Layer 8 of a small transformer language model trained on English Wikipedia (15 layers, counted from 0, width 128).
A neuron's activation on a vector x is SiLU(weights . x), where the dot is the dot product.
The model reads these tokens: "the " "opportunity " "in " "the " "theater " "and " "the " "associated " "art " "forms" ". " "We " "theor" "ize " "that " "within " "the " "Southern " "situation " "a " "theatrical " "form " "and "

The vector x that enters this layer's MLP at each token. A number n stands for (n - 500) times 0.012.
0 "the ": 463,372,440,426,491,466,497,547,485,525,688,505,547,478,450,524,467,543,539,434,499,379,418,477,521,387,456,536,490,873,397,553,610,462,372,628,500,588,575,633,566,484,472,482,482,344,561,476,423,458,573,487,559,476,305,360,399,554,470,479,503,553,479,457,510,548,477,468,480,509,378,594,535,542,679,448,505,528,624,405,564,520,351,446,625,264,443,510,504,500,546,591,571,513,620,634,545,437,484,592,497,520,461,492,585,497,497,423,479,423,518,524,544,441,509,582,449,480,468,489,541,437,602,532,465,430,524,509
1 "opportunity ": 572,626,340,394,593,531,477,518,538,482,382,484,515,281,520,547,393,591,635,510,616,418,432,355,525,412,431,474,497,839,597,571,491,481,451,451,512,518,535,543,472,652,534,503,460,296,521,278,360,518,564,606,436,447,431,362,529,636,481,505,562,505,512,524,570,594,395,423,577,531,399,546,433,633,588,451,561,489,522,419,529,492,454,463,569,288,481,387,529,535,484,418,543,476,582,529,395,538,496,541,532,443,619,486,586,472,368,406,463,439,654,541,503,424,680,485,519,508,476,480,439,536,624,307,489,531,497,474
2 "in ": 630,495,377,355,552,599,494,544,505,628,197,498,585,391,507,505,565,607,686,480,526,546,443,319,510,486,498,478,484,879,530,521,575,435,435,435,485,517,510,578,391,535,465,467,504,367,524,357,453,568,512,595,431,452,294,288,486,679,518,476,446,507,423,587,467,551,461,485,508,583,462,501,413,606,610,522,640,427,459,518,591,427,454,475,521,339,525,491,469,531,537,356,619,451,558,501,529,499,466,544,539,472,504,413,525,515,421,461,587,525,563,587,473,445,654,510,522,512,484,481,401,455,545,444,500,501,529,405
3 "the ": 556,613,456,415,550,542,448,595,496,450,349,461,642,393,531,467,583,601,592,419,491,535,429,389,395,429,552,540,485,941,571,543,498,479,459,384,448,579,563,564,545,617,529,454,538,402,582,368,458,557,557,486,498,444,438,439,428,692,446,506,472,488,510,512,484,528,462,522,529,492,416,553,450,563,610,479,515,448,488,436,515,432,441,571,513,254,500,432,441,545,523,436,573,442,561,520,488,530,487,565,545,414,464,485,551,558,373,422,511,520,616,581,516,416,617,497,493,415,447,500,397,441,528,369,485,552,546,396
4 "theater ": 593,556,375,405,531,539,438,560,442,544,252,474,587,405,480,493,544,552,566,416,619,449,447,418,558,391,483,520,492,876,567,560,556,483,471,273,429,454,543,539,459,544,533,467,505,354,606,267,443,558,529,544,403,416,528,340,425,657,503,433,567,475,470,515,535,604,407,474,618,529,468,545,415,544,640,390,553,487,463,424,543,512,518,510,599,298,442,422,484,505,557,368,499,420,580,556,506,577,436,576,468,486,555,433,555,440,272,475,441,515,649,588,552,484,647,526,497,528,455,521,492,483,626,343,473,486,602,428
5 "and ": 560,678,400,414,565,491,511,623,481,398,251,489,649,418,528,522,516,544,529,467,630,553,502,387,563,427,472,562,509,887,479,416,497,501,430,379,444,567,534,559,419,740,506,513,454,319,522,413,506,511,445,544,497,438,359,280,517,524,529,394,435,451,491,595,531,590,436,535,577,593,430,558,477,612,663,504,602,445,500,448,597,449,477,470,556,336,452,424,454,463,481,390,516,444,652,521,531,528,466,604,616,483,472,456,460,486,426,380,416,462,511,569,531,460,570,444,518,488,532,503,475,459,539,469,469,481,608,452
6 "the ": 564,588,464,429,580,483,455,582,449,329,338,459,584,426,566,525,505,565,622,460,558,466,531,352,462,370,503,587,509,980,500,501,519,469,498,417,520,516,540,523,497,634,555,523,516,370,600,442,498,518,564,563,468,424,459,397,491,600,452,497,409,515,467,521,462,589,496,499,584,523,456,585,528,598,628,406,603,463,537,442,537,455,480,548,541,237,489,473,449,504,403,407,528,454,542,544,473,511,440,598,567,456,433,482,551,508,406,442,416,483,527,576,506,435,569,488,478,421,477,491,432,423,526,486,451,549,549,451
7 "associated ": 614,535,485,331,565,455,504,627,487,500,352,523,536,393,426,534,454,613,688,432,608,380,429,362,513,364,436,469,585,893,538,502,530,460,448,455,539,437,564,466,593,610,550,478,399,404,478,262,481,564,554,499,472,365,501,361,521,574,478,448,497,497,470,505,471,640,461,471,545,609,439,539,427,650,612,412,580,466,506,424,566,501,560,523,547,227,477,420,470,668,505,464,493,470,563,510,500,535,462,507,502,428,480,420,586,510,407,433,506,547,656,567,511,484,550,610,491,452,483,575,428,479,624,399,479,501,483,461
8 "art ": 606,543,424,399,532,556,489,565,426,506,218,464,538,379,430,635,506,564,562,417,593,437,476,518,526,384,459,462,599,855,487,536,566,505,430,379,468,497,532,494,424,602,507,525,522,423,554,196,488,564,469,566,318,445,509,391,448,631,505,396,585,540,423,508,480,577,411,479,593,592,433,577,428,596,665,429,542,540,440,466,575,549,492,487,470,226,424,426,422,577,498,429,528,400,574,572,483,629,462,542,489,467,555,417,542,441,406,432,465,550,650,551,454,541,577,568,505,509,492,519,597,493,659,349,464,511,491,418
9 "forms": 582,526,391,353,624,521,501,733,460,484,262,440,557,238,464,563,601,604,538,441,611,409,488,387,454,442,529,432,521,782,528,541,516,497,419,379,558,524,545,516,499,649,475,539,604,319,619,352,476,460,488,561,412,482,469,423,471,587,442,374,607,519,466,644,467,614,455,477,623,681,512,628,488,708,654,274,514,488,405,396,528,511,438,421,481,377,455,442,484,508,471,482,507,411,596,521,409,617,470,500,514,550,499,485,587,521,302,405,398,527,557,482,559,473,638,387,469,480,497,464,580,475,580,343,469,482,578,478
10 ". ": 511,397,410,444,493,491,490,584,469,522,621,525,568,457,468,519,535,510,574,454,543,377,427,510,539,363,452,524,481,835,381,525,594,478,364,599,521,563,594,582,540,507,463,493,435,324,536,460,430,493,574,496,548,485,233,357,400,557,447,480,516,547,494,489,513,564,485,478,484,505,388,622,514,555,691,465,559,548,607,406,523,556,362,451,622,307,464,497,507,480,542,591,568,503,644,667,525,479,463,590,491,520,442,500,558,503,445,390,491,426,502,544,539,435,534,542,487,463,469,485,527,428,592,499,465,414,544,526
11 "We ": 582,527,453,348,578,503,558,610,502,449,183,464,603,471,527,636,491,506,684,444,548,463,536,340,616,508,396,486,478,838,574,406,575,492,366,398,535,408,590,570,371,540,409,436,539,411,504,345,257,509,489,591,420,389,418,397,452,583,441,473,603,502,538,629,498,462,441,506,531,514,300,522,498,473,719,329,583,468,604,451,484,524,486,544,556,281,488,501,506,491,532,534,501,468,598,607,430,579,522,560,537,489,521,519,561,546,369,439,534,469,586,544,535,545,541,447,523,550,521,451,496,433,458,466,416,523,547,502
12 "theor": 535,569,480,396,521,488,510,561,517,549,144,448,514,303,496,708,502,513,579,417,678,451,471,303,506,426,533,415,519,636,548,474,597,407,359,386,569,419,549,583,431,589,498,514,610,435,522,363,228,575,477,549,447,509,461,495,418,544,533,495,635,563,438,608,415,561,466,467,548,699,299,702,535,641,656,348,564,521,520,464,537,422,444,394,607,375,521,492,476,602,586,425,495,503,632,523,409,568,457,538,471,504,462,630,509,447,187,359,537,484,571,559,555,444,621,457,486,470,499,525,466,462,685,480,485,512,455,499
13 "ize ": 694,536,381,432,449,506,488,542,463,554,231,503,495,346,480,671,560,565,685,469,567,455,434,304,576,517,504,448,511,798,567,474,484,518,352,535,521,482,480,526,493,596,477,520,463,459,502,360,339,594,498,450,417,484,352,562,574,621,522,455,579,584,507,602,506,620,410,497,523,648,305,587,463,617,645,427,573,443,511,521,534,420,450,368,547,318,522,344,452,473,508,509,534,437,502,530,442,515,477,490,542,406,493,559,543,571,274,376,567,551,682,576,490,433,543,457,536,455,561,453,508,477,616,360,465,490,566,505
14 "that ": 639,505,350,396,461,519,510,601,526,529,186,474,469,365,462,615,566,484,621,426,604,484,468,392,532,449,433,467,517,847,561,497,498,530,328,513,476,556,543,533,580,520,506,457,531,442,438,325,408,515,532,579,437,421,330,514,543,601,521,462,490,541,616,638,504,561,478,506,519,626,399,560,389,599,588,372,587,476,566,455,507,424,445,442,606,264,519,440,532,513,537,548,592,483,602,599,422,537,466,573,509,424,455,502,531,521,440,385,613,625,620,528,444,551,504,399,522,433,455,499,462,457,598,400,417,428,546,500
15 "within ": 610,454,414,366,467,517,645,553,471,680,313,462,515,388,529,645,642,545,629,450,699,446,458,422,541,501,469,519,521,826,572,484,556,545,394,497,514,555,475,571,613,516,472,373,459,371,431,358,399,454,518,532,425,373,478,331,522,609,521,476,411,498,486,552,436,572,477,507,499,590,415,510,398,642,541,499,559,434,543,476,467,373,470,452,520,286,523,501,492,625,537,557,611,422,583,612,480,477,481,537,651,401,490,452,609,504,295,447,553,582,568,557,451,499,499,445,492,456,502,576,443,361,618,272,471,472,474,472
16 "the ": 557,563,464,417,491,573,507,521,442,462,330,434,598,417,541,462,660,647,580,455,566,511,452,365,451,450,549,495,568,948,559,492,512,513,432,400,461,566,557,534,529,624,487,464,533,417,526,307,458,568,561,559,567,474,483,461,444,646,465,513,487,480,535,595,442,549,443,502,534,522,450,580,454,545,605,405,488,458,474,457,424,446,452,534,477,216,505,473,438,540,552,492,545,457,556,582,507,489,477,536,567,383,412,517,559,526,321,403,533,544,596,617,454,464,532,537,497,383,487,517,465,437,542,325,395,545,509,457
17 "Southern ": 499,599,490,483,610,469,527,570,449,538,253,463,593,466,505,540,664,594,624,367,511,500,426,329,472,411,490,546,523,913,569,448,460,485,387,518,450,464,625,481,449,544,441,494,488,363,486,268,419,606,517,560,456,391,553,397,388,603,384,449,469,575,524,535,535,519,420,466,605,602,518,508,314,540,593,399,487,426,498,406,465,527,562,537,622,291,524,499,534,573,613,462,528,429,590,606,465,486,487,499,462,499,502,488,497,498,301,447,469,516,606,562,495,505,580,512,546,421,489,550,455,439,595,379,392,513,566,488
18 "situation ": 561,585,367,470,492,487,486,614,472,583,226,458,498,422,571,527,551,572,608,498,542,425,542,400,515,436,442,408,514,893,509,519,515,532,374,414,454,519,482,502,466,721,468,448,472,340,539,215,381,582,526,543,433,488,487,398,542,577,523,534,560,515,501,662,549,596,375,483,545,543,508,505,367,543,593,391,455,506,429,427,470,481,551,500,599,288,488,380,500,520,562,482,489,442,644,612,475,564,428,561,457,497,599,486,539,512,301,419,437,472,634,585,524,518,604,472,549,445,463,511,453,442,578,326,396,513,488,516
19 "a ": 628,504,357,425,565,583,506,554,479,451,288,473,510,449,493,533,558,738,667,516,618,511,475,377,450,439,499,398,555,871,692,471,547,457,398,390,469,505,529,532,602,573,425,555,561,409,545,368,440,553,528,668,472,446,395,432,453,608,425,416,530,493,466,493,421,538,498,455,506,568,464,579,416,574,599,463,586,444,497,526,488,489,468,529,598,150,514,378,477,500,547,519,541,394,521,578,411,467,503,554,549,460,501,500,485,530,399,437,565,458,507,578,524,471,554,401,584,538,437,527,558,461,522,442,381,553,519,509
20 "theatrical ": 579,487,306,513,562,555,502,559,474,450,260,524,524,413,500,533,495,596,640,468,693,473,473,408,511,366,527,461,545,880,652,497,565,500,507,307,467,444,630,469,483,574,500,466,466,370,540,231,441,609,535,580,429,435,498,346,480,623,423,426,586,532,495,509,438,640,420,526,626,600,450,519,332,584,585,457,400,474,470,478,550,467,462,495,474,230,439,528,477,529,568,397,501,459,540,537,499,544,530,567,470,522,476,421,536,460,301,407,522,570,565,543,568,508,615,524,563,472,421,477,571,485,609,353,437,483,507,472
21 "form ": 580,566,366,391,520,581,506,653,488,621,254,465,549,355,553,572,538,614,608,487,632,477,476,441,524,459,428,422,570,892,597,491,509,470,430,438,435,474,520,530,568,622,417,532,485,295,557,266,436,553,458,569,457,461,446,417,489,537,352,457,657,535,496,618,549,612,424,489,568,583,528,568,377,621,601,414,506,500,450,389,541,497,487,451,542,287,456,415,510,540,518,446,489,326,569,500,462,617,421,530,495,484,584,500,576,484,315,457,446,481,570,577,527,478,572,410,591,516,474,486,529,484,517,306,431,493,505,456
22 "and ": 499,653,367,393,612,551,503,544,462,448,230,454,605,444,530,579,473,615,670,505,621,545,543,327,525,505,419,503,586,876,518,377,501,531,426,377,479,550,558,483,430,747,474,447,454,332,530,334,489,555,471,529,482,467,380,279,485,515,534,435,516,468,494,616,495,630,401,532,597,585,422,680,459,585,642,508,535,435,483,474,586,467,467,448,514,301,462,456,445,464,478,434,508,503,620,525,532,526,468,590,628,476,493,490,511,465,410,343,540,502,499,529,464,482,558,444,596,459,557,487,475,466,505,404,423,475,518,497

Each question shows the input weights of one neuron of the MLP. A number n stands for (n - 500) times 0.0024.

n466: 359,336,581,648,391,309,547,584,426,345,502,462,491,708,532,544,541,516,541,383,417,558,559,497,584,597,434,576,586,624,661,550,515,467,437,441,534,381,639,608,562,380,463,560,385,381,434,548,564,609,381,522,575,494,509,528,494,557,451,465,483,416,585,453,601,458,695,547,459,585,575,365,511,473,506,450,420,463,494,430,467,614,400,356,266,591,451,566,596,533,497,467,480,329,319,387,359,327,645,477,404,565,545,559,306,533,468,433,679,593,483,391,397,391,548,624,451,359,608,701,588,465,441,456,543,548,593,427
On which token does it fire most, and how strongly? 17 "Southern ", at about 1.3

n227: 442,732,600,519,495,494,475,492,593,430,472,516,519,507,547,569,451,641,444,295,482,742,625,476,596,489,557,531,520,365,510,456,439,486,621,491,376,434,450,453,367,631,449,394,663,578,603,508,484,478,406,621,439,550,373,488,563,360,569,577,524,301,592,481,375,537,430,536,478,682,509,640,594,533,456,604,498,343,466,407,452,532,459,544,489,437,459,537,375,469,394,462,363,426,461,495,511,495,558,492,506,478,539,589,514,436,551,537,460,395,392,598,503,675,599,574,415,432,717,647,442,483,357,596,404,645,390,536
On which token does it fire most, and how strongly? 22 "and ", at about 3.1

n257: 423,439,538,546,397,402,359,509,519,554,506,447,395,522,419,515,522,342,465,544,410,445,696,533,430,463,428,735,533,511,491,517,439,467,488,500,565,495,523,732,383,571,535,391,462,438,431,523,543,518,538,444,625,483,606,698,489,603,395,553,500,541,530,442,510,515,661,566,458,555,529,493,516,479,443,512,453,586,594,438,474,461,389,487,561,543,633,555,516,432,179,489,502,408,377,533,448,589,375,596,477,589,641,500,497,569,381,569,492,435,476,500,537,419,472,555,627,562,467,597,507,470,589,446,442,546,405,440
Which token does this neuron like most? 6 "the "

n435: 586,441,547,326,424,553,523,540,576,568,532,434,552,335,477,416,380,618,447,475,402,603,519,540,429,567,429,581,559,495,451,257,474,418,616,553,561,466,487,460,456,542,692,595,416,601,574,350,354,512,618,460,595,396,489,639,443,431,543,540,459,425,575,402,403,593,702,518,529,613,249,390,579,497,380,702,528,574,442,480,527,296,361,433,410,574,540,587,479,487,424,562,646,506,445,429,437,481,707,758,615,430,532,418,413,477,553,516,497,543,464,585,452,570,687,560,449,526,485,494,622,471,383,539,463,444,556,484
Which token does this neuron like most? 2 "in "

n439: 567,525,586,591,418,450,542,598,486,664,492,408,439,546,508,492,536,486,500,490,421,633,601,651,321,627,439,528,505,607,566,481,611,484,442,319,618,561,383,470,502,505,641,380,534,532,412,494,402,603,403,533,455,425,365,567,618,525,381,308,392,406,551,435,515,567,414,466,505,551,566,535,573,355,571,493,398,412,586,509,324,492,465,503,505,643,543,544,635,350,525,443,557,429,490,353,487,515,546,462,477,440,531,521,487,523,559,539,374,590,483,573,520,580,497,579,670,386,564,457,451,585,439,516,411,333,529,528
Its two highest activations, in order, are on tokens 14 "that ", 18 "situation "

n376: 442,721,595,523,486,522,465,620,531,531,529,341,537,608,495,458,454,443,442,410,455,558,399,475,343,446,471,452,425,442,477,502,561,335,441,515,533,605,446,559,474,394,521,507,581,458,564,429,630,362,505,371,561,627,574,590,582,484,566,424,480,566,540,451,599,409,409,636,443,484,609,428,500,371,622,515,310,368,417,481,513,606,500,522,645,522,492,410,560,463,376,401,528,667,686,500,409,375,571,435,437,508,463,423,541,567,576,568,522,424,530,376,603,598,622,495,617,471,458,616,587,426,593,573,372,566,659,490
On which token does it fire most, and how strongly? 17 "Southern ", at about 0.16

n120: 502,430,504,479,504,562,659,421,526,542,491,498,436,450,522,590,541,459,410,513,611,551,448,537,612,563,440,671,269,462,420,530,549,505,375,543,581,522,522,640,502,455,417,515,477,534,524,550,406,338,462,531,514,515,539,541,512,488,539,516,385,552,525,439,524,511,638,520,518,386,525,545,490,455,643,487,543,432,482,545,434,391,645,319,561,599,439,492,449,454,458,423,539,519,580,414,427,598,335,590,574,441,637,584,444,530,508,511,493,556,377,423,465,495,523,374,436,548,617,392,551,547,494,506,544,446,507,481
Its two highest activations, in order, are on tokens 15 "within ", 12 "theor"

n70: 481,492,545,342,575,476,548,592,493,493,463,514,472,424,566,290,387,560,475,521,502,519,573,533,548,532,365,512,522,496,448,605,495,354,557,506,584,477,426,447,489,429,488,640,376,525,391,489,545,493,549,599,416,362,505,438,537,395,489,514,441,593,457,438,488,542,565,371,467,422,449,515,483,500,395,533,673,563,627,483,551,493,579,475,427,545,590,574,476,427,426,679,576,559,352,611,456,426,488,660,326,502,594,510,534,498,498,471,452,514,408,458,426,631,437,526,388,542,462,474,437,373,598,511,568,631,449,500
On which token does it fire most, and how strongly? 7 "associated ", at about 0.45

n507: 543,213,610,453,572,491,630,508,478,604,415,367,485,522,521,546,307,577,423,565,505,497,328,545,450,447,584,579,592,481,395,572,396,463,509,451,625,406,612,597,516,586,348,403,537,457,571,493,541,393,455,520,613,534,485,325,376,457,548,491,254,544,433,598,350,469,731,451,548,467,343,406,347,469,362,477,497,747,595,615,599,384,491,561,393,646,558,471,679,613,568,544,651,535,476,417,569,546,391,482,394,500,460,365,544,528,623,535,587,442,480,440,360,586,534,596,389,566,524,389,494,451,366,570,603,512,422,718
Its two highest activations, in order, are on tokens 2 "in ", 0 "the "

n82: 389,372,475,612,524,391,520,587,359,451,386,427,655,476,560,487,444,654,459,399,554,477,513,529,971,387,536,490,449,426,488,585,530,314,572,651,608,526,494,401,571,387,569,559,400,541,451,485,605,423,487,318,757,582,640,613,493,533,531,636,405,551,483,588,484,444,466,524,507,443,483,283,488,485,500,472,579,500,517,303,336,317,340,437,473,428,405,424,593,509,529,634,400,660,387,506,579,525,586,556,473,557,666,382,338,574,416,522,612,460,433,671,585,695,401,583,500,628,567,520,509,184,456,405,602,629,381,696
Which token does this neuron like most? 15 "within "

n153: 420,383,443,588,397,547,514,493,422,552,673,525,465,531,574,553,528,510,534,555,755,770,375,537,207,383,605,507,446,544,603,333,571,486,464,539,666,468,449,623,578,813,358,553,418,460,459,617,362,571,521,510,559,477,400,602,356,305,739,454,544,337,433,312,420,521,404,586,556,496,387,574,380,490,514,570,640,597,443,675,489,431,559,604,394,570,649,670,595,638,541,455,438,459,313,301,490,412,496,420,159,550,690,603,372,479,469,453,413,419,433,243,306,493,482,587,514,528,454,455,461,489,503,676,416,613,489,354
Which token does this neuron like most? 12 "theor"

n183: 346,449,440,546,473,662,461,611,446,529,521,541,281,415,566,461,511,435,254,695,493,473,572,580,454,506,524,398,612,592,678,531,461,627,492,508,497,521,497,674,635,628,576,562,388,565,529,361,563,677,432,586,526,604,576,563,500,458,345,301,409,394,659,439,571,313,394,409,346,521,701,443,503,428,385,480,421,444,530,540,503,392,260,274,476,466,450,554,432,475,374,492,471,457,437,418,456,477,625,474,494,609,315,362,676,385,522,616,585,429,562,477,547,545,561,592,432,612,551,523,549,536,445,569,512,569,506,541
Its two highest activations, in order, are on tokens 20 "theatrical ", 21 "form "

n88: 467,318,612,460,220,341,613,542,299,571,414,318,418,457,455,639,460,453,485,615,413,548,483,548,511,598,452,542,528,451,466,572,427,654,455,707,387,607,354,441,485,437,432,604,549,503,517,440,516,671,493,397,433,569,443,709,327,562,744,369,483,653,597,418,408,497,444,461,524,566,260,566,544,561,551,693,375,463,500,573,404,608,483,511,514,536,420,543,479,577,619,583,379,593,386,451,374,454,745,418,555,567,433,249,40,472,423,405,518,438,447,578,531,510,343,473,541,493,764,514,601,611,537,531,400,718,581,669
Which token does this neuron like most? 13 "ize "

n345: 419,524,644,604,454,367,659,419,567,581,525,405,395,535,513,481,435,551,533,497,399,492,637,491,473,410,351,659,377,648,601,440,505,605,512,589,612,455,424,654,474,512,544,495,394,487,443,594,455,439,577,493,603,503,552,556,608,420,689,342,409,518,436,556,471,608,650,677,492,540,377,517,454,581,487,513,416,497,382,530,589,342,464,419,447,437,436,598,475,436,399,507,464,472,590,483,542,553,389,443,537,312,497,524,462,532,547,367,300,505,377,336,578,516,633,552,563,667,455,474,500,437,542,498,631,436,503,483
Which token does this neuron like most? 5 "and "

n476: 524,643,578,529,354,708,522,339,516,673,488,322,515,562,445,485,473,635,348,556,515,545,596,487,475,479,548,649,549,468,473,414,570,522,287,446,587,584,424,731,567,370,420,594,594,537,515,505,607,448,606,517,562,738,411,407,516,427,545,494,590,447,467,397,599,449,715,429,708,737,547,390,611,377,398,460,495,455,463,540,543,405,506,545,540,371,228,514,444,413,408,469,426,538,558,497,372,474,645,387,603,601,494,368,462,540,504,552,605,364,601,452,307,384,512,557,626,530,582,578,417,506,391,454,446,412,317,542
Its two highest activations, in order, are on tokens 19 "a ", 2 "in "

n28: 517,452,530,463,507,493,490,482,392,433,453,457,510,485,529,510,515,429,338,569,443,580,416,517,420,547,440,412,436,607,485,592,466,461,516,437,470,510,409,657,489,471,576,509,455,633,521,447,549,629,481,403,491,640,465,525,411,342,475,621,560,610,386,436,462,547,610,576,500,461,593,518,522,552,526,495,481,476,448,541,540,381,452,395,454,539,618,493,548,408,538,681,542,537,519,379,469,664,452,602,442,623,401,407,588,367,536,631,520,725,458,409,481,586,473,478,507,412,403,419,620,529,549,491,356,425,527,685
On which token does it fire most, and how strongly? 9 "forms", at about 0.23

n461: 444,421,542,543,367,685,442,352,520,681,532,459,576,466,662,468,570,451,511,357,351,731,530,472,464,602,469,452,452,660,551,578,350,561,375,593,643,503,283,598,576,445,615,664,663,716,559,524,618,586,389,426,489,407,553,461,407,370,494,681,379,509,513,338,544,481,429,204,465,646,467,327,372,491,503,458,643,444,731,483,578,491,656,540,602,533,252,545,562,435,550,574,478,421,300,380,666,473,348,478,500,593,604,542,451,568,514,394,403,490,576,547,456,500,360,522,500,556,459,431,439,525,570,449,516,358,477,561
Which token does this neuron like most? 17 "Southern "

n331: 382,480,539,673,463,562,492,505,697,532,588,475,481,644,486,522,539,483,411,586,489,656,287,493,413,511,394,486,650,626,537,474,423,542,431,477,697,579,515,448,434,477,422,526,513,482,430,471,555,494,522,599,675,570,546,423,623,378,579,481,343,487,442,391,468,530,567,597,560,497,500,321,465,477,365,422,411,473,447,675,503,607,551,457,503,357,488,484,364,457,376,472,324,589,519,562,527,597,598,354,609,439,553,373,520,422,514,615,548,601,547,438,573,530,537,503,503,519,354,500,508,516,534,478,399,380,803,417
Which token does this neuron like most? 20 "theatrical "

n209: 439,399,478,522,391,507,632,355,549,565,580,533,579,544,507,460,650,437,450,419,449,728,388,413,510,542,704,520,493,365,571,352,339,604,422,528,357,450,548,729,716,643,555,594,348,591,559,525,659,473,407,562,630,469,503,491,549,426,451,314,440,660,370,520,418,751,608,372,490,517,583,391,677,374,631,478,620,493,534,544,616,601,624,581,340,500,493,308,562,426,526,674,500,459,523,384,559,240,642,409,467,500,415,319,652,588,542,446,748,483,427,484,500,487,421,325,520,552,557,539,576,460,488,248,444,406,395,534
Which token does this neuron like most? 15 "within "

n474: 642,535,742,327,350,653,525,398,516,425,552,630,494,671,674,570,379,469,479,428,388,506,746,346,478,536,443,503,485,649,424,445,574,525,503,474,643,348,555,672,549,419,473,606,420,428,377,548,506,611,424,389,400,512,524,455,465,489,446,561,640,450,380,350,395,492,593,621,488,540,402,420,433,508,467,497,379,611,219,565,628,413,647,703,439,572,381,442,301,423,350,474,548,459,613,399,539,322,503,617,503,602,407,386,446,367,538,526,488,579,512,569,410,515,585,515,600,566,500,302,539,488,546,495,439,530,597,539
Its two highest activations, in order, are on tokens 6 "the ", 2 "in "

n397: 395,417,546,526,413,399,564,517,392,444,547,420,616,513,428,524,384,568,442,415,517,560,532,490,638,471,547,560,439,550,516,441,759,430,766,649,514,586,312,652,287,300,521,562,604,514,559,516,397,479,437,422,564,489,409,437,375,415,578,718,500,246,536,447,482,482,536,509,366,503,478,253,522,494,453,568,537,635,354,669,442,421,429,544,686,540,497,608,509,517,418,348,619,422,509,588,491,520,464,547,631,573,503,545,469,430,451,528,625,461,526,562,494,533,515,613,417,532,334,574,667,320,484,433,363,494,405,494
Its three highest activations, in order, are on tokens 0 "the ", 10 ". ", 2 "in "

n481: 386,487,557,497,505,393,431,571,491,436,624,536,615,533,477,622,435,487,408,439,394,444,326,392,335,547,657,716,497,432,590,599,494,385,587,543,492,376,523,515,621,575,622,540,349,511,542,423,683,617,469,382,545,575,271,446,515,543,508,579,400,554,352,428,598,481,646,445,601,506,494,582,622,633,581,543,502,486,503,367,494,503,389,402,477,342,625,414,421,579,519,607,591,560,562,439,556,414,646,658,418,454,468,591,468,334,540,495,604,497,538,405,531,674,369,587,444,539,594,650,459,398,485,606,508,412,587,563
Its two highest activations, in order, are on tokens 0 "the ", 10 ". "

n10: 564,496,334,591,531,584,623,482,457,525,508,541,586,462,498,336,437,529,538,418,495,519,514,634,546,504,498,321,557,529,544,453,504,445,486,487,440,444,542,336,504,435,384,445,428,508,481,542,365,582,567,478,563,412,574,329,448,544,594,438,449,405,347,557,551,445,367,627,474,582,536,535,567,538,398,453,513,437,605,519,522,458,451,520,502,628,566,482,458,466,589,618,500,461,537,415,519,531,517,415,494,517,526,624,433,456,494,615,559,474,572,532,500,554,456,566,534,468,561,489,520,470,437,513,626,483,456,520
Which token does this neuron like most? 2 "in "

n307: 424,588,651,474,516,338,476,458,513,357,439,382,500,492,405,485,379,443,440,369,669,521,365,554,356,500,479,455,530,521,455,461,554,343,609,580,546,470,484,538,681,317,632,377,377,508,532,552,594,506,503,456,519,525,389,471,503,545,544,595,608,690,509,639,559,427,503,436,518,503,392,514,680,461,374,587,595,588,606,434,375,331,400,544,500,506,522,455,645,406,491,385,570,480,455,494,524,622,357,468,488,524,394,675,354,479,509,347,720,443,415,585,465,732,604,426,639,485,713,650,650,417,384,386,553,428,445,629
Which token does this neuron like most? 12 "theor"

n400: 449,409,327,371,545,373,685,403,515,432,478,596,522,696,409,475,408,470,391,648,437,736,691,608,384,414,454,553,492,454,412,536,506,559,709,396,492,388,554,716,488,548,619,588,454,469,495,591,524,497,494,487,583,521,444,433,396,520,416,478,368,444,572,530,538,528,520,520,448,307,446,430,503,551,579,573,498,516,319,495,641,465,421,532,696,526,529,636,506,572,505,479,471,405,492,570,541,340,429,560,538,710,393,592,411,422,417,469,444,621,466,579,484,519,455,552,465,435,561,560,503,393,471,419,508,460,365,602
Its three highest activations, in order, are on tokens 5 "and ", 0 "the ", 10 ". "

n172: 511,557,578,483,338,293,694,427,762,589,611,506,470,616,446,461,521,431,569,432,488,678,561,532,655,524,569,600,626,570,454,477,445,383,305,541,488,545,402,574,592,580,429,486,415,483,370,520,416,491,434,419,393,520,447,429,579,540,632,557,465,500,509,469,255,364,696,304,479,509,503,618,785,542,539,500,614,542,423,492,494,444,729,398,518,491,574,609,456,607,512,544,379,425,497,449,431,601,476,476,476,543,463,607,506,564,634,350,432,473,307,214,432,527,590,431,608,506,640,580,544,427,484,441,590,471,540,480
Its two highest activations, in order, are on tokens 15 "within ", 12 "theor"

n26: 598,558,509,539,478,483,448,473,411,467,424,459,471,491,398,507,487,487,453,571,384,512,549,586,443,432,438,631,566,543,431,605,468,696,439,457,521,529,496,510,399,378,517,443,459,479,545,549,544,620,478,397,500,539,450,386,444,416,529,640,535,658,498,330,576,541,468,574,615,379,530,454,516,462,555,553,641,379,556,592,443,455,471,584,507,482,633,557,525,381,481,589,321,516,389,436,521,657,558,507,582,556,478,524,402,375,564,452,446,442,260,543,581,461,565,481,543,359,420,452,447,512,551,569,466,542,498,612
On which token does it fire most, and how strongly? 6 "the ", at about 0.71

n321: 464,614,480,732,506,481,521,517,345,567,545,489,459,449,665,463,542,419,538,493,519,520,581,589,526,482,455,594,481,445,321,632,521,393,372,492,509,425,477,490,577,565,549,509,566,506,478,498,485,447,518,404,437,485,565,556,646,492,581,616,559,478,431,543,493,440,370,665,602,550,391,548,546,489,475,476,450,563,468,466,364,543,363,377,445,463,389,461,616,438,507,594,536,537,505,573,457,402,600,466,457,372,584,465,488,444,568,337,495,630,507,527,599,523,455,570,507,516,498,570,540,459,516,404,525,436,498,595
On which token does it fire most, and how strongly? 18 "situation ", at about 1.2

n203: 557,506,685,467,609,406,358,307,482,500,665,784,476,521,428,572,605,556,449,470,373,463,474,538,696,397,487,654,459,518,612,535,401,438,602,466,490,669,427,597,506,488,447,628,385,377,463,585,380,603,524,307,452,423,394,464,557,461,588,544,389,592,459,503,574,506,562,275,750,551,317,546,463,361,456,490,701,557,641,500,395,493,420,435,527,616,367,484,405,452,417,605,189,356,517,436,628,611,605,580,864,535,281,651,316,441,570,461,315,544,390,403,503,479,609,318,648,393,582,483,500,544,518,615,598,467,368,588
Which token does this neuron like most? 10 ". "

n194: 542,490,592,418,389,544,433,481,515,514,533,469,424,444,625,312,510,528,552,408,315,401,448,544,412,542,466,497,514,616,434,567,431,324,582,445,563,260,508,633,492,573,363,567,620,570,433,635,486,428,662,532,429,452,408,502,393,621,516,375,481,497,437,351,441,543,535,468,630,543,406,392,568,574,377,688,645,511,451,626,480,489,573,722,528,634,749,352,450,503,422,461,478,478,463,618,450,503,667,469,457,477,457,595,417,613,632,449,413,335,462,472,589,569,301,427,556,492,463,617,479,588,563,480,511,483,474,424
Which token does this neuron like most? 19 "a "